Layer 14 of a small transformer language model trained on English Wikipedia (21 layers, counted from 0, width 128). Numbers have three digits each and are written without spaces.
A neuron's activation on a vector x is GELU(weights . x), where the dot is the dot product.

Input weights of the MLP neurons that the questions are about. A number n stands for (n - 500) times 0.0015.
n58: 435482466422352646392460591481387492577281476569304426637449465378516648524464428562556466419377625591358438352605489536628500695566497408507519545457406570573297522444518427638505468485624826586490558293497457525535505546373539418433371484396583456557422586472454451375522582400561607473623463438447505572511530568481511315421534426408511561584409457542492495553467387492508492511495
n59: 420465687596544464560424345659670583381526529449437520475455600405477640347411557558669417516497451500430440617619455477345527712522503586352442487377500651500490702539597483430492451664446583545294534301489343424413393354402353533480436466553653544412536541505508480398416618611542458531454523505584356669690509497375413361616587578508472500595494483516437554473540438586324630534426
n62: 641442619514542458329563436531437527417481556439581531429574463606394553569353512508308413402561601473630435553703539492566583679590661556410506455472423422648520378558542432324412394535568467663226366451478601456469473652503635503324378472600503447455346386386427460576676318500503460564476524546610435390524515538352516605582461611541534637615448682622525622526683457614491314746222
n65: 600422408474471437540618417322541626469461419560494461574431573454435558402605375515448503477245505667590528519589663591567489456351524542503545515394483484445563805500600475557429335560386419555660440292642438372456462600628554568519528674583555473441521645410379528537574426524634437445545602459448601475618597610406366500411448463476602523508539383546483423505620594445367462276444
n67: 438497772523497389554719395629312602349461632577475818426405518604550472407886463396407497291282527647607510489648628475452483552541490632719482539599475451595416486427527637427645557306575668489507285398387497558321584490615559566451593613683546730387561541628470539440460570514396500363510538643566718552483408414489561328567559624523591253557423450534630584557454331557380678299578
n81: 713591364313426611640505622453531416450526350667580446603418528684425487470502603541399584423362500411533575485403513527507463598522596559533541451518482436505516510432431538674472549464533669370419603462677488534368609544545612670449562554489411471552394532471485508495445447463487556495414409396510446432470541331538385505435520476541380613466541464458643576490552533548382679543341
n98: 353493412583534570409484553547540524293589568542475572571465198420446638490349416645406411394584473373559581653514642656610649580373476500426525614397398457472320453297517613420417304383464373574612570415436361572493451430601400593383662641519342727459585569318362557580587549424622465458405500549503468612528662460578446736490604292604437544661984298592277374607561493641302472566598
n100: 469488391402366528618744569477544448491401692406337481694702484541349551574584645460458678601437623586690547478500460615512485450410368599523593363621427462481321671578543456512466551323621525585537491544592533516286553368385652581491371449709664415377424260581488414371494541321494251560609538556506353519419500552705477408416541485593475484548475627356367557419446396503430562637451
n109: 413523536429487480490529531739603473404472517336406234579562656588657701348346671488670657528477553534649417528435358592503625653476527479349556544285410358645453405654436645449378507245625661466493384448431371408527657638599369348500321373588675473453437513523431299474405316567367521328550640714705661616520524468534412507503351359526538543367431576370697401594684548474345443622417
n158: 708760381303263626374490429268460448222468731482550467411418263637540504556446548449422483399510497701553681385564549487562357609656300342565507454675511570532539547617465482416448224507762524507476374511479284259436549412563535559443475642371628521338411645561364378642569468416602582518592553582560601489451429471489255329514560561487660221594327564445660422651460400432518618504415
n191: 472597542613519494616447526726398520575610293666468456525442561651439422503440472554473506471588472452469588572425511531609547497472506631358529327538367484442248535603615644602613509385384550549658500425598330535712474601577596534491597431551477323450628506404489459429415457444540417532365623508386617360318437424307556451380540536579270521442474399336491503497421494369572520514613
n208: 320493474579471385541535642704514566495462474555361518524584531530441561517459553500305567553473569611605402536495300491500495473463571559565495427426485562355475412578535627400545569401369554611502387263602400508444452541555495473627384591509581436441478490585527408587578518582558366490488457526626528485673657500419464586406505544392475647420477528409584386447400353539503441590663
n215: 556376665600594379429605558451509484392445441587804625398539467478392545617561664866521531538583453484418452662561383454412546589746594608423493440707390536568538372583544474602427611555555352558484382464519343371461529488440484646513566455537461602350618707475482451399322347491439410693410494640452395506404678441513642600543522515552439700510715539478452381534477552638416428611255
n228: 470378497450555467500568348661418486176429635598423463546588548453428597353470319467433657397500566382519547687455453555668560444448596597609601633446562492523593477570420517444636494363554505469424489438517656393374469481556475439344627571455404639481429585505559742615428586599461585525519542526542569550369455408350549308559578616396508278537410526519576539479466531572446497539638
n235: 558535551583470492514768557477401508473506541662503674500663442613491497710421645424505414409337550664382384517509525561533516618514508633568628605354549527660518552571539683525320512598454597480583573305546487567534511337458550408523430606482489547489550597361481428670538548573633534526475531593463685520644389474560503526440562437532560594376398620561514670476333383671480372334558
n275: 397622363462365589491422571617488530425500415720560604482550409525443503469571494422671533355595503479472471647478552558655479555412639406563627534566122419425395433345455400460500330527299436382458546381585407602302679423583561451541637559492562629470626542545491409352650586384448304655646438503336311525355522309379462497541558420485478706535602685500441646535598656447594433482491
n280: 443442452439541703566661546473414602555470739558480357538556411516613579558531697550680440482466579503744431500425609396535356442577712520533523316451477341438464480575570631687423361407586624751538568385398509289568461481516487346431470605517500544357519681534344431540376758513464536337428406403601467519800363480428386768488436693506546534414295484620497630485328526522546436397481
n286: 370876542476549436528453532404375359294544618316551607486601544350574427646700528545517539517248532384536477598540607526553601511592511324470342650616438463591510478673500565236504467421387630590511446420558612686558511617400574450645611728324290646195615532445434442493459475589493399482434417631525584557468453533605626648493425738298699537104414616384551774397511431493427359479430
n287: 457653589625427271559592432305248474602569497442445573602456407490604301533480484466432550310390510407661550490527527309277353440437490338463625491500309188555506503686527503524651569630569450609474355373473385664615395490443437554705507507325439743338470576637425369539660470467399269350549558544649531341588503514596539561468325506471544563573486668649247680452445343591527443534572
n294: 563624603538548618438591396453486330460491341390360494515552581454522630648529591322433380368564646503612497417503370410605574518482476587441669486457235454580430650344449598315446289392537282653497394420454396538521339500448413539599503469362500447577559596497529494512340618434515423717630421526509450457357558553488541414488452600494414351718515398610278564454689743512438533612409
n299: 627487305470333531399592391285414370572560536619326428541482521194568610445624567572513401568530476609427536422461379478514537403459367361352589565422602549243596586702442760455490681316649469489595545574486316424535514283483386386574518679301588385480463531671410776513424472445493353332406650705490610500472338496521619303657639480453518376575392380452426325327447732543239449503456
n313: 402563519437529389400551561472440453557663457594657481383616583386537644485488450465370628327448606545602452475500329419512523665417323318520295584503512415433344428439660314542533537514528645482420325347439451359609621462506682299314500473468476623465365577427456555491656476414533476655626424435464330560581558556619513515601353439410406339256491497568372524486472479778420539563441
n361: 451616577547445546564562664849437497416382643647561517474480537387571470767561593530662428534567402386348299412346477512422452474493380683319681355581322578382433503457471540404530307554429386507458424439530447593620603490586562470591521480488380526558529197593513324456555603405543517610754517186493459407367581514446662483726364503544661320425473429484534720535547366494372438384552
n362: 544776507477453465571562353461375653588362354374507593466307454642546525538587651500686476388493636435358519504584352572572413531497582326571386458560714618472750411660339521503400472513627480493375413155443356353476632553372438452370318633398668517741351616420477705384557559637545426406581636611559340629365440529321540518573355503420549605553538433330458531387369194390349644452463
n382: 315443347458470339441661503701408546484692559375414545503497459624756616473519500676416808478445576450657437524313420418464399627503388259316535494606544449524357354311599619473527445600486603684428413387425385423493287335527567550531705364515639408612464642721286613484601510567335585340301649670541486676655561340589448367494534601439524451414602500559456524561414520397520463497405
n414: 398562500515472678491683329539571799538363613390519429497621474453574436628470515531554509509633522463463471436605653418562567428587565420561516459640316361420601348453441544472740452328583451386607475490474574624569550322581339453694484300240627479454393488406346577569503375500597481415284415429591442481466529730325617573464594473479481569410491312319436462509468446714637590600512
n436: 497598453545477565589397363701581616450497564550430418468575654388630437406594328567644512527668465459482525371431450344456483459372309627552382310389380547506454512577602596473697563324524602390477453581401416488414636395329518350581448479495533595358448642520514521588411497491512470426640438500476564616509539506628491387395308480407446185621666611497413595506651673489398619459414
n438: 583577481590505589518599680367522469520567443664519492543476495445457417537394523450530492437442619503594333725649591498544554482726253570524581699623423557508527492400412548558497363447524510301392526332511502350479508505476516591524457351434548477523492614660546452485489553565503516426490429554384400579424529511378563378417364477606431434581463361588633537352489588492617464534554
n472: 704600528575593441682432593676382494550530510593513338532394446424487587500383570571673565467646445451428512503660402385445462549679429480448372549457547475363473581388617423569484688617584322324461290467460506548467658506513487640440412513562729529577657390354294520585497562559428696573366490555121567612576527500533490586541418655374450424389513557587563278481668503187217529421593
n483: 488373267462442506518453472510385576233513385419538769573604548360589481435470404511646384437458564705565454342604491480525581661601424602500382497408421418595517413628460513652515490413671528626479543667497459577462397356519491661324471519486459597421379604506368471422593680315503660497503422523466605693649506282538368500593472551509444562729369472768390553586459380485610408689412
n502: 542597485440483423582503433406403521533568374461522333452457658584612450448354660389709514334378355649521641414536619500368486661448566579493525441371696300621441533493510422563686708480281309464583121511536540496581571541440451413518642625440422623424555493653497740608642686483504440489507383652726688299359454435642558251439458375399354235363790486490621390567388329517604587616500
n506: 552465528810503364342619523455472608563507306410589329371513541600466432483275487737605441426484467598573621517601695506425581500635621347395692621612466557368352339457474426530576432414429238517578583530514550510423547237533391500412500685521346490497591467490423466707497723437473567477484490653350374610650709572510310665442616446427517590572644409549466627468568402621203434500452

Each question shows a token from some text and the vector x that enters the MLP there. A number n stands for (n - 500) times 0.014.

"ern": 231168474369541449317522442543591457606564594493560399484393536558569573359278486289503536562378485439674733484550411361459529402438455559588584494450555527540505404648499539540519390699577527564544552540506524586617500592426403488604486581762516406515635578380628529532528437297625529479438348459621550468449514430516693481473441406396453599524356615561568510565560457509530491390621
The most active neuron and its activation: n109, at about 2.6

"poet": 317319524313486552251387479442488513627626532474651381559441640490604631514473474422428512542641493496549679315358410075590523408492478583672558564544400531505577353485515564595469428573362584477458619493560600569495539558453418551450541599621604477611667540430462550459543480488593452490542372408569604412502520409467697600473556387364578407623487506530439514447443518373517578362541
The most active neuron and its activation: n436, at about 1.7

"Ne": 458230445439475592356364543376711457630498526490476361380476470424467476358503598259402526534555572545589603524446491287584617501471436584648586673478457664495641346504518590586465394629636458406543639499499551488535438527460371451585486354673576521565561525562541600356623426297467416563482480444584403598416548596529592474367568438529592507602432676614576486289555508475459564359532
Which of these neurons fires most? n438

"to ": 515312459391549560495436474571464511649465505402519402438411535537525460491554431408277535640594516404637557661457421499551488448501345569581682642606644692615415339505564514516446472476495562416546532561477507565606411616541457565483474610683476568651509515398548489375528363432550502546496511551582529486352462511443472487426549480361519583479440529649547499492444516427613493155394
Which of these neurons fires most? n191

"ical ": 426565494355566516431443500382449424567629528530583410543479666501496621415418442439510536667425448462588646480324361359655606418483474573550507588584531600521441347562576495518276511739486509514428662545425625494578517389420406602606545562802578483602530495395613534296627487492492429456488412488403472491411484418504562605542585364352545516523427496592595578515463457477518564221552
The most active neuron and its activation: n275, at about 0.56

"and ": 592349504406559552443432532404633379583527543523665483449517611556541477524437331432546456527600524577550511520428454418589481370445464479592511560517590670494517210568460578480438509533443532411503571545548639478561400517504404614514521534664516528595568575547540469511520527401556517487482507518632484467453440409501523456484546559316507459495416563583574486505425498377603609220499
Which of these neurons fires most? n228

"S ": 457334568399490443412432611405597480307476591552578531475428579528512479324338404304344471591476419529552574496518459440619583451516500552661535636475734700559601362495535576494347527669497430545570576590494628432532463503412384561554553538687569493783480465317553427271496450470487483493518440424549501460567603411487651497558599531404534509464477544642371501372537536472523529247482
The most active neuron and its activation: n228, at about 1.7

"-": 406465623336445592633500471493502458489411605515462392489400703608523554500392514463353586737469251500561716356374402415604675566553356592544679602502727612510533403489510565439485524575540569326442546539434563491469516511460392613676510590638585368539479512514545466350615474466522448614429359457500587409400558480670410553516456481434451541517442565500429416391449464430566515293550
Which of these neurons fires most? n100

"form": 383391383343481521389372484348574488597607562511662431393442625603582611417358464415544490435358484507582587429409513352479641433505375554715522513614531547601628462533439421628369484819498472435565600473399478600669466551434294464422484479741423500462598552417660395438609512433447576482444380434537505411433620433554664554658629364450592425605400474611523489420567498513524600360505
The most active neuron and its activation: n313, at about 1.2

"American ": 518376570371528538304389557483643468533573612544616394487433551411506485448377442390449410669585469510515562585489387299587506384466490533535524546530531652571748357429519580476395529720458491476565583527553613464457513518525361594521621591641567410747537542399509476510502435342539432487490307451537492514385490488632500439468529550403590377437583630709541501364457492461499562211555
The most active neuron and its activation: n472, at about 1.5

"en": 461148585391463554469485478547586501633579491412522342497417624374509565454455431314449539519614484490506754471396473424583428348566553639656532445597536596537582398540606542488644433502559517302612613578407623641500465630480373519562521546612570440742521581463500606380613274358519348507444379429520480591378490542501507457374536405374603530498404638507520440315532525548501609414485
Which three neurons fire most, strongest first? n414, n436, n228

"river ": 574368483386586623412302528553539471546477589493646350554399611497512422505460320289380500595597472471478524594420395365561677332429429601683507560544412654494496361495423505491501379682499602379620466550536526528517521661428330606480520517648447511718584523523561495476501408335540473538505487441608514534574619489476594632520478452403487589478514574726458472492496471423465590226522
Which of these neurons fires most? n361

"in ": 426410423419571452446399511459635509464485546452488417560383667526533538381488296355406583678588523363562582643503446321644520452440527554532478708479536776536534539520584447442469562656473585401613498416467499577640510531429415539498507429669456463577517575365611403394585526473526415620538433362503534451569459497483496547501575364486516547555439560650469557387402397376628599143598
The two highest activations, in order: n65, n59

"Av": 521283488355467544399300489495642481578531492378708441496498461442472577385461400526414526653527580589607731504370493210453614394388546486671513588547504603583430379442388619600573520621499557479604550530407675620603517609379389564512513433591444402534533469403629602377481533393360423515529494351578560414403610459490662567420637460399540516472351577588538474546409523526471652342562
Which of these neurons fires most? n228

"His ": 426496512435600480457469426429446547654615539476500424619592382454514540455465467379505484618549358526601651528413406364674615332435453572590466621500630649470566278555493569449363494616461519545503602593462572601619504505515443495561558573645593427622596450471522640316494347468524397492566378424547487373453413444633505454531522488372558506536413571621569510481335492484512568253508
The most active neuron and its activation: n299, at about 2.8

"clin": 332387557330507587376286437400447406597543548482535436557508691393500617477462601334575539570431424567578626404386439266588633368556496617567625526508408556496468366590605430559423526541487488485513605545405627604581475674437399468496492535655605492617602539411655586327623458370549380439590380361541596578366533523521563542536576276274520470649465559644475383486458573465445610434461
The most active neuron and its activation: n58, at about 2.9

"al ": 431393492287518553433328617538661461430515532604493504482441565509461527494392407376457359601548350502531621507524351213619638447489542459541526508414524782514486304534459591472467559740458584396516575556535625473568473631508423600502528509672560429658601613469600503360570490484570466507431478450510501529442517344549599534477576399352454625522391619546439574531543425447574525284556
Which of these neurons fires most? n275

"Te": 316331497342499598458475384457539369624523576479578410488568529547544440499358389304367528775704369578638581474533490416640571418487305575641589651523576544565594375550506487625502404661580610422448574448409594519586535635486475627529496412601493414524530453484616446444554531473293442465535390441501610536446554520568581522522673411456501533489320525481427518302421565393515614372498
Which of these neurons fires most? n438

"v": 501329437328419408398313547377717499456496577438502464598454636374606517387439395418461391516517611546595592517445546372605568481552566541567509708552588451479416507408381520529394569688600549588542638416402488571783428545410414546456553511653497506449611502388655501226488423453531579463481484308551600419438592461510527424437640403425510598502327563619641532456461426524553592292566
The most active neuron and its activation: n58, at about 4.2

"cav": 405319465388572544456419442537526514656681624598713491498496545626582497423432467159390406682507523520435683485437423370471547392463457537719518585520495578542587360434520481550534397647538443533547618466530698632617485674367393561652536463620407433497581603342657446417506525282424473499577375384613547438387583500496507411494512449425436531564451541568443429495500457434510589299529
Which of these neurons fires most? n294

"oper": 546332527451604574476300534452576462645531603508618340470415679538510548411368508206377472730516352520590631400420527242558605376391429579667661479502564472650494368642595537632554409519543486530516503531473666528605461600347438571491543572651506505612492556345544549378461408351424468535460309507568666493427617397493615382517460374435598505469497571604489424392511504426481556389524
Which of these neurons fires most? n502

"Sur": 466203566386485605455314520501632491562504394450454350448451611347593554365475504293376526636495529547667660550482355243476519514359518502667546671549381542563589405510481557572425504584574563507588651480388537524560410650408316452527515523598525497556529624358507597440553516292469391561480368463573424507376521536523634510498620549392635523513437590618538494499557645449534540345628
Which of these neurons fires most? n294

"received ": 382437565480450455337230557461513552516586511449519520512618564578455463511494336440513544605570501488525649405384430390657484241452485499500562581428514674590498269613580547547486534628533440606481549533478651645568510571516356601623440518616557463590665476371466552512514374527474456433489465474617491362357477461645536504427550478369509488539433644647438524494428636410507504364545
Which of these neurons fires most? n287

"it": 290434457358607476443317402506642443469405550453485376482374500587547532359519360367428509703584379529585554526470444329483493439543455716743524525552554556502589455485615466507510372784445490471423508467366482466483526525452338477475550454529522522497565526431555449504524461447596509509603281357674641484399632496578521611635589375493598653607339534634518402577556450508761486394549
Which three neurons fire most, strongest first? n158, n59, n208

"a ": 461441539461415585453499506530446424576453474537620449569445576404612544464498418417422657604649407490576642570496445465595450270516469624617524627483542745538604302566457523444435505595557489526444521505433565556540539496476483536545502574649600432596548599401441558457538378472622477568560423415583472292399562523582551501541474404398535524640416550556489439441349448440502483142484
The most active neuron and its activation: n362, at about 2

"appear ": 471453473551532550398416405508457438561536553380651434537547491503528543569401236505402500656541344487625658660422457446611495195503386578667596711545483674598650328564516484461491429552430605469476557481571634615541504651433376553464506554667494450483630421438497438397494425459435528500507562422468562453433527518503563568530494403459507698619494557502395560318426482366554549282527
Which three neurons fire most, strongest first? n286, n228, n191

"for ": 313434495494559516495330518468413519619539471392535488545551468534489572467473421427281529679575491540539692481362469381569505437477433482453492743564605744583573292499460463530523510525565576530549466557405494606539445620487420589489519495708510506509498590446554566320520396407596533486487421504572581492383548501528568542517537454370543510458442476691454531490410545477584543153487
Which of these neurons fires most? n382

"the ": 496413610353508507436507554419659488524537551530621420440434481497493452526404440390567484538500517502540521522512512395580602264524476560569609570440599624548611318509557606439376531634558520519611625556491606444594450514515380537526569572577499457643483576448524423565530455303488429496515397434506512403420542438610528503514531583368615440529474617536624476397429474437545590102440
Which three neurons fire most, strongest first? n235, n158, n280

"on ": 532383452441593549441366557417650359487605498461543492507494570521534480449580538381383545633615521486545598525394558343581502333460414516530493603386546729425515237630474505546524470513526500493537509544611628508561404552471439721453521472684542492584539572473539549415505432529594480490419502491619542484355501479505591505467469459469599546480470516560539514418460548407455519189538
Which three neurons fire most, strongest first? n299, n228, n65

"ump": 291306538513554461452414403613585470511455585456522312395386485569546525392510396253495458663491435493523548521461449369451404587562445582668568676559568557567550463556495443517465438869505463525519572388461432572505399425364313540682589485700616564535557451441532474527464499369546523582533487396634618419402539596585482658525445313577522662593285589615483447418503503380627473426524
Which of these neurons fires most? n59

"ors": 323210433511639379296426545437576502602445686527710503547509685558576517408478436210416550477626464543499627527465415402644532578545471765653507570618454608660630409557405472518326487718527516406632536499397529564523348551412392604388558407637491550397552447410455467372580539383585547459507385317593552369449547495441569544438492387444518593474434508600598541442477428457502495397576
The most active neuron and its activation: n483, at about 1.9

"an ": 429550493502464524466419487504476508497516609497698478571485539446529554488415402478356532560639383500644678470461428412632467259540389560619529520528559762514602309521474491463423432528557513572541493398496691517611558484423452627520469507619627460506557560421468491476587362453633428463517436412557552412350540537579441481413510373530621600613401649545526537505420439477472566181500
Which of these neurons fires most? n158

", ": 475461549468561536491470547413462482488495458451582535502454571582465545479514466383405482612515504502554627415421501358574548370555466513444551588505579632514541155552505519561416544561550584469545480571411609609532466533563428618554536408712474516580548544459572469388529472477413560521481433538559575549548442431572512453540570442379455542493385567531529490435465465503506616286504
Which of these neurons fires most? n67

"owned ": 457556436391525542351342579387544465491547460521615331429536569581556541452470442435434502736567605528614782542456544256585535279332543587601466568525552645582524332566430525601399451617502521462515613493549548554518488491458372651480515426701493427588472550513516492484532379452436548460466549484535498420457534516530651567455567397421551508455482625568414417449448568458461503188656
Which of these neurons fires most? n65

"medical ": 332496479383610559340309538447521438546531495552583410574471626449515592514401375370391575684502497502561616474420371289689553413417602499560509487494519635468544350528632490546405627718423540547580698457506549497499506523497319568532548484757532532612486549426639568371569426321450444517506476452505483478418578578515534550547496339217535482534516636611450549479428501530484543243511
Which three neurons fire most, strongest first? n313, n275, n58

"other ": 412521470404595534473454545471621515632542470490580459487487573576488455405415376427527495625623523469553605592510411385552416332376468580524513693480560736493643412471561471462320540593546551374603645498468654578488565555434442499417544506725514398551519643453534480491596556300580439540588424341517516425533584453441522494540575486305636493551465547542438474356383521345627478135538
The most active neuron and its activation: n65, at about 1.5

"material ": 425452467473537569356314545499539470521474556461654412670451569573529554481477382255427555510532425446524672487357401345675577331425405530668444633453489703574636335566427500503424450684434546479600529470491604536504447577394324548445549531763554526680558493441530550424536464373569557517531402429522537511505544457521601629430573447444606607572512459669389461394510464507437564246520
The most active neuron and its activation: n98, at about 2.3

"woman ": 338428473470574540492350531432458519558544535443555352612546499488521595476455383325302580642669506511543704482409420374519654375453493572610583615588467603534611385531513483493372477615400670454590483482512730571497550516391318568530543521736538578768575477410552601478509333359596532499504451460599489567459580583514509612338384360418452450494501532552409456493498498453503554211477
The most active neuron and its activation: n98, at about 1.4

"legal ": 416485455488558527503377584522535481605620564467582325551451644524499525425470383424429568708523425568627681512350305329653489429384552577569507494545501691530507328474505476535360521756520484429479586438452562607455518485459311499522510532759485613564511563439552567337565453499548458513493490449510485458453576467501543580522489345397611493492502485603452641458444533477501532182563
Which of these neurons fires most? n275

"later ": 369461489404649524421443543426475516551501493484697440480528482656453543448508417343483512518507363479508632533471426374582438317483427555456623612620672651543580299514572573530399478561491556490531491550510757552472491673515420501492632515709472504597560565352591427496580392454406449534443376386528521503557529499577501570482566516328497559451368498522496446387464577461575574234483
Which of these neurons fires most? n286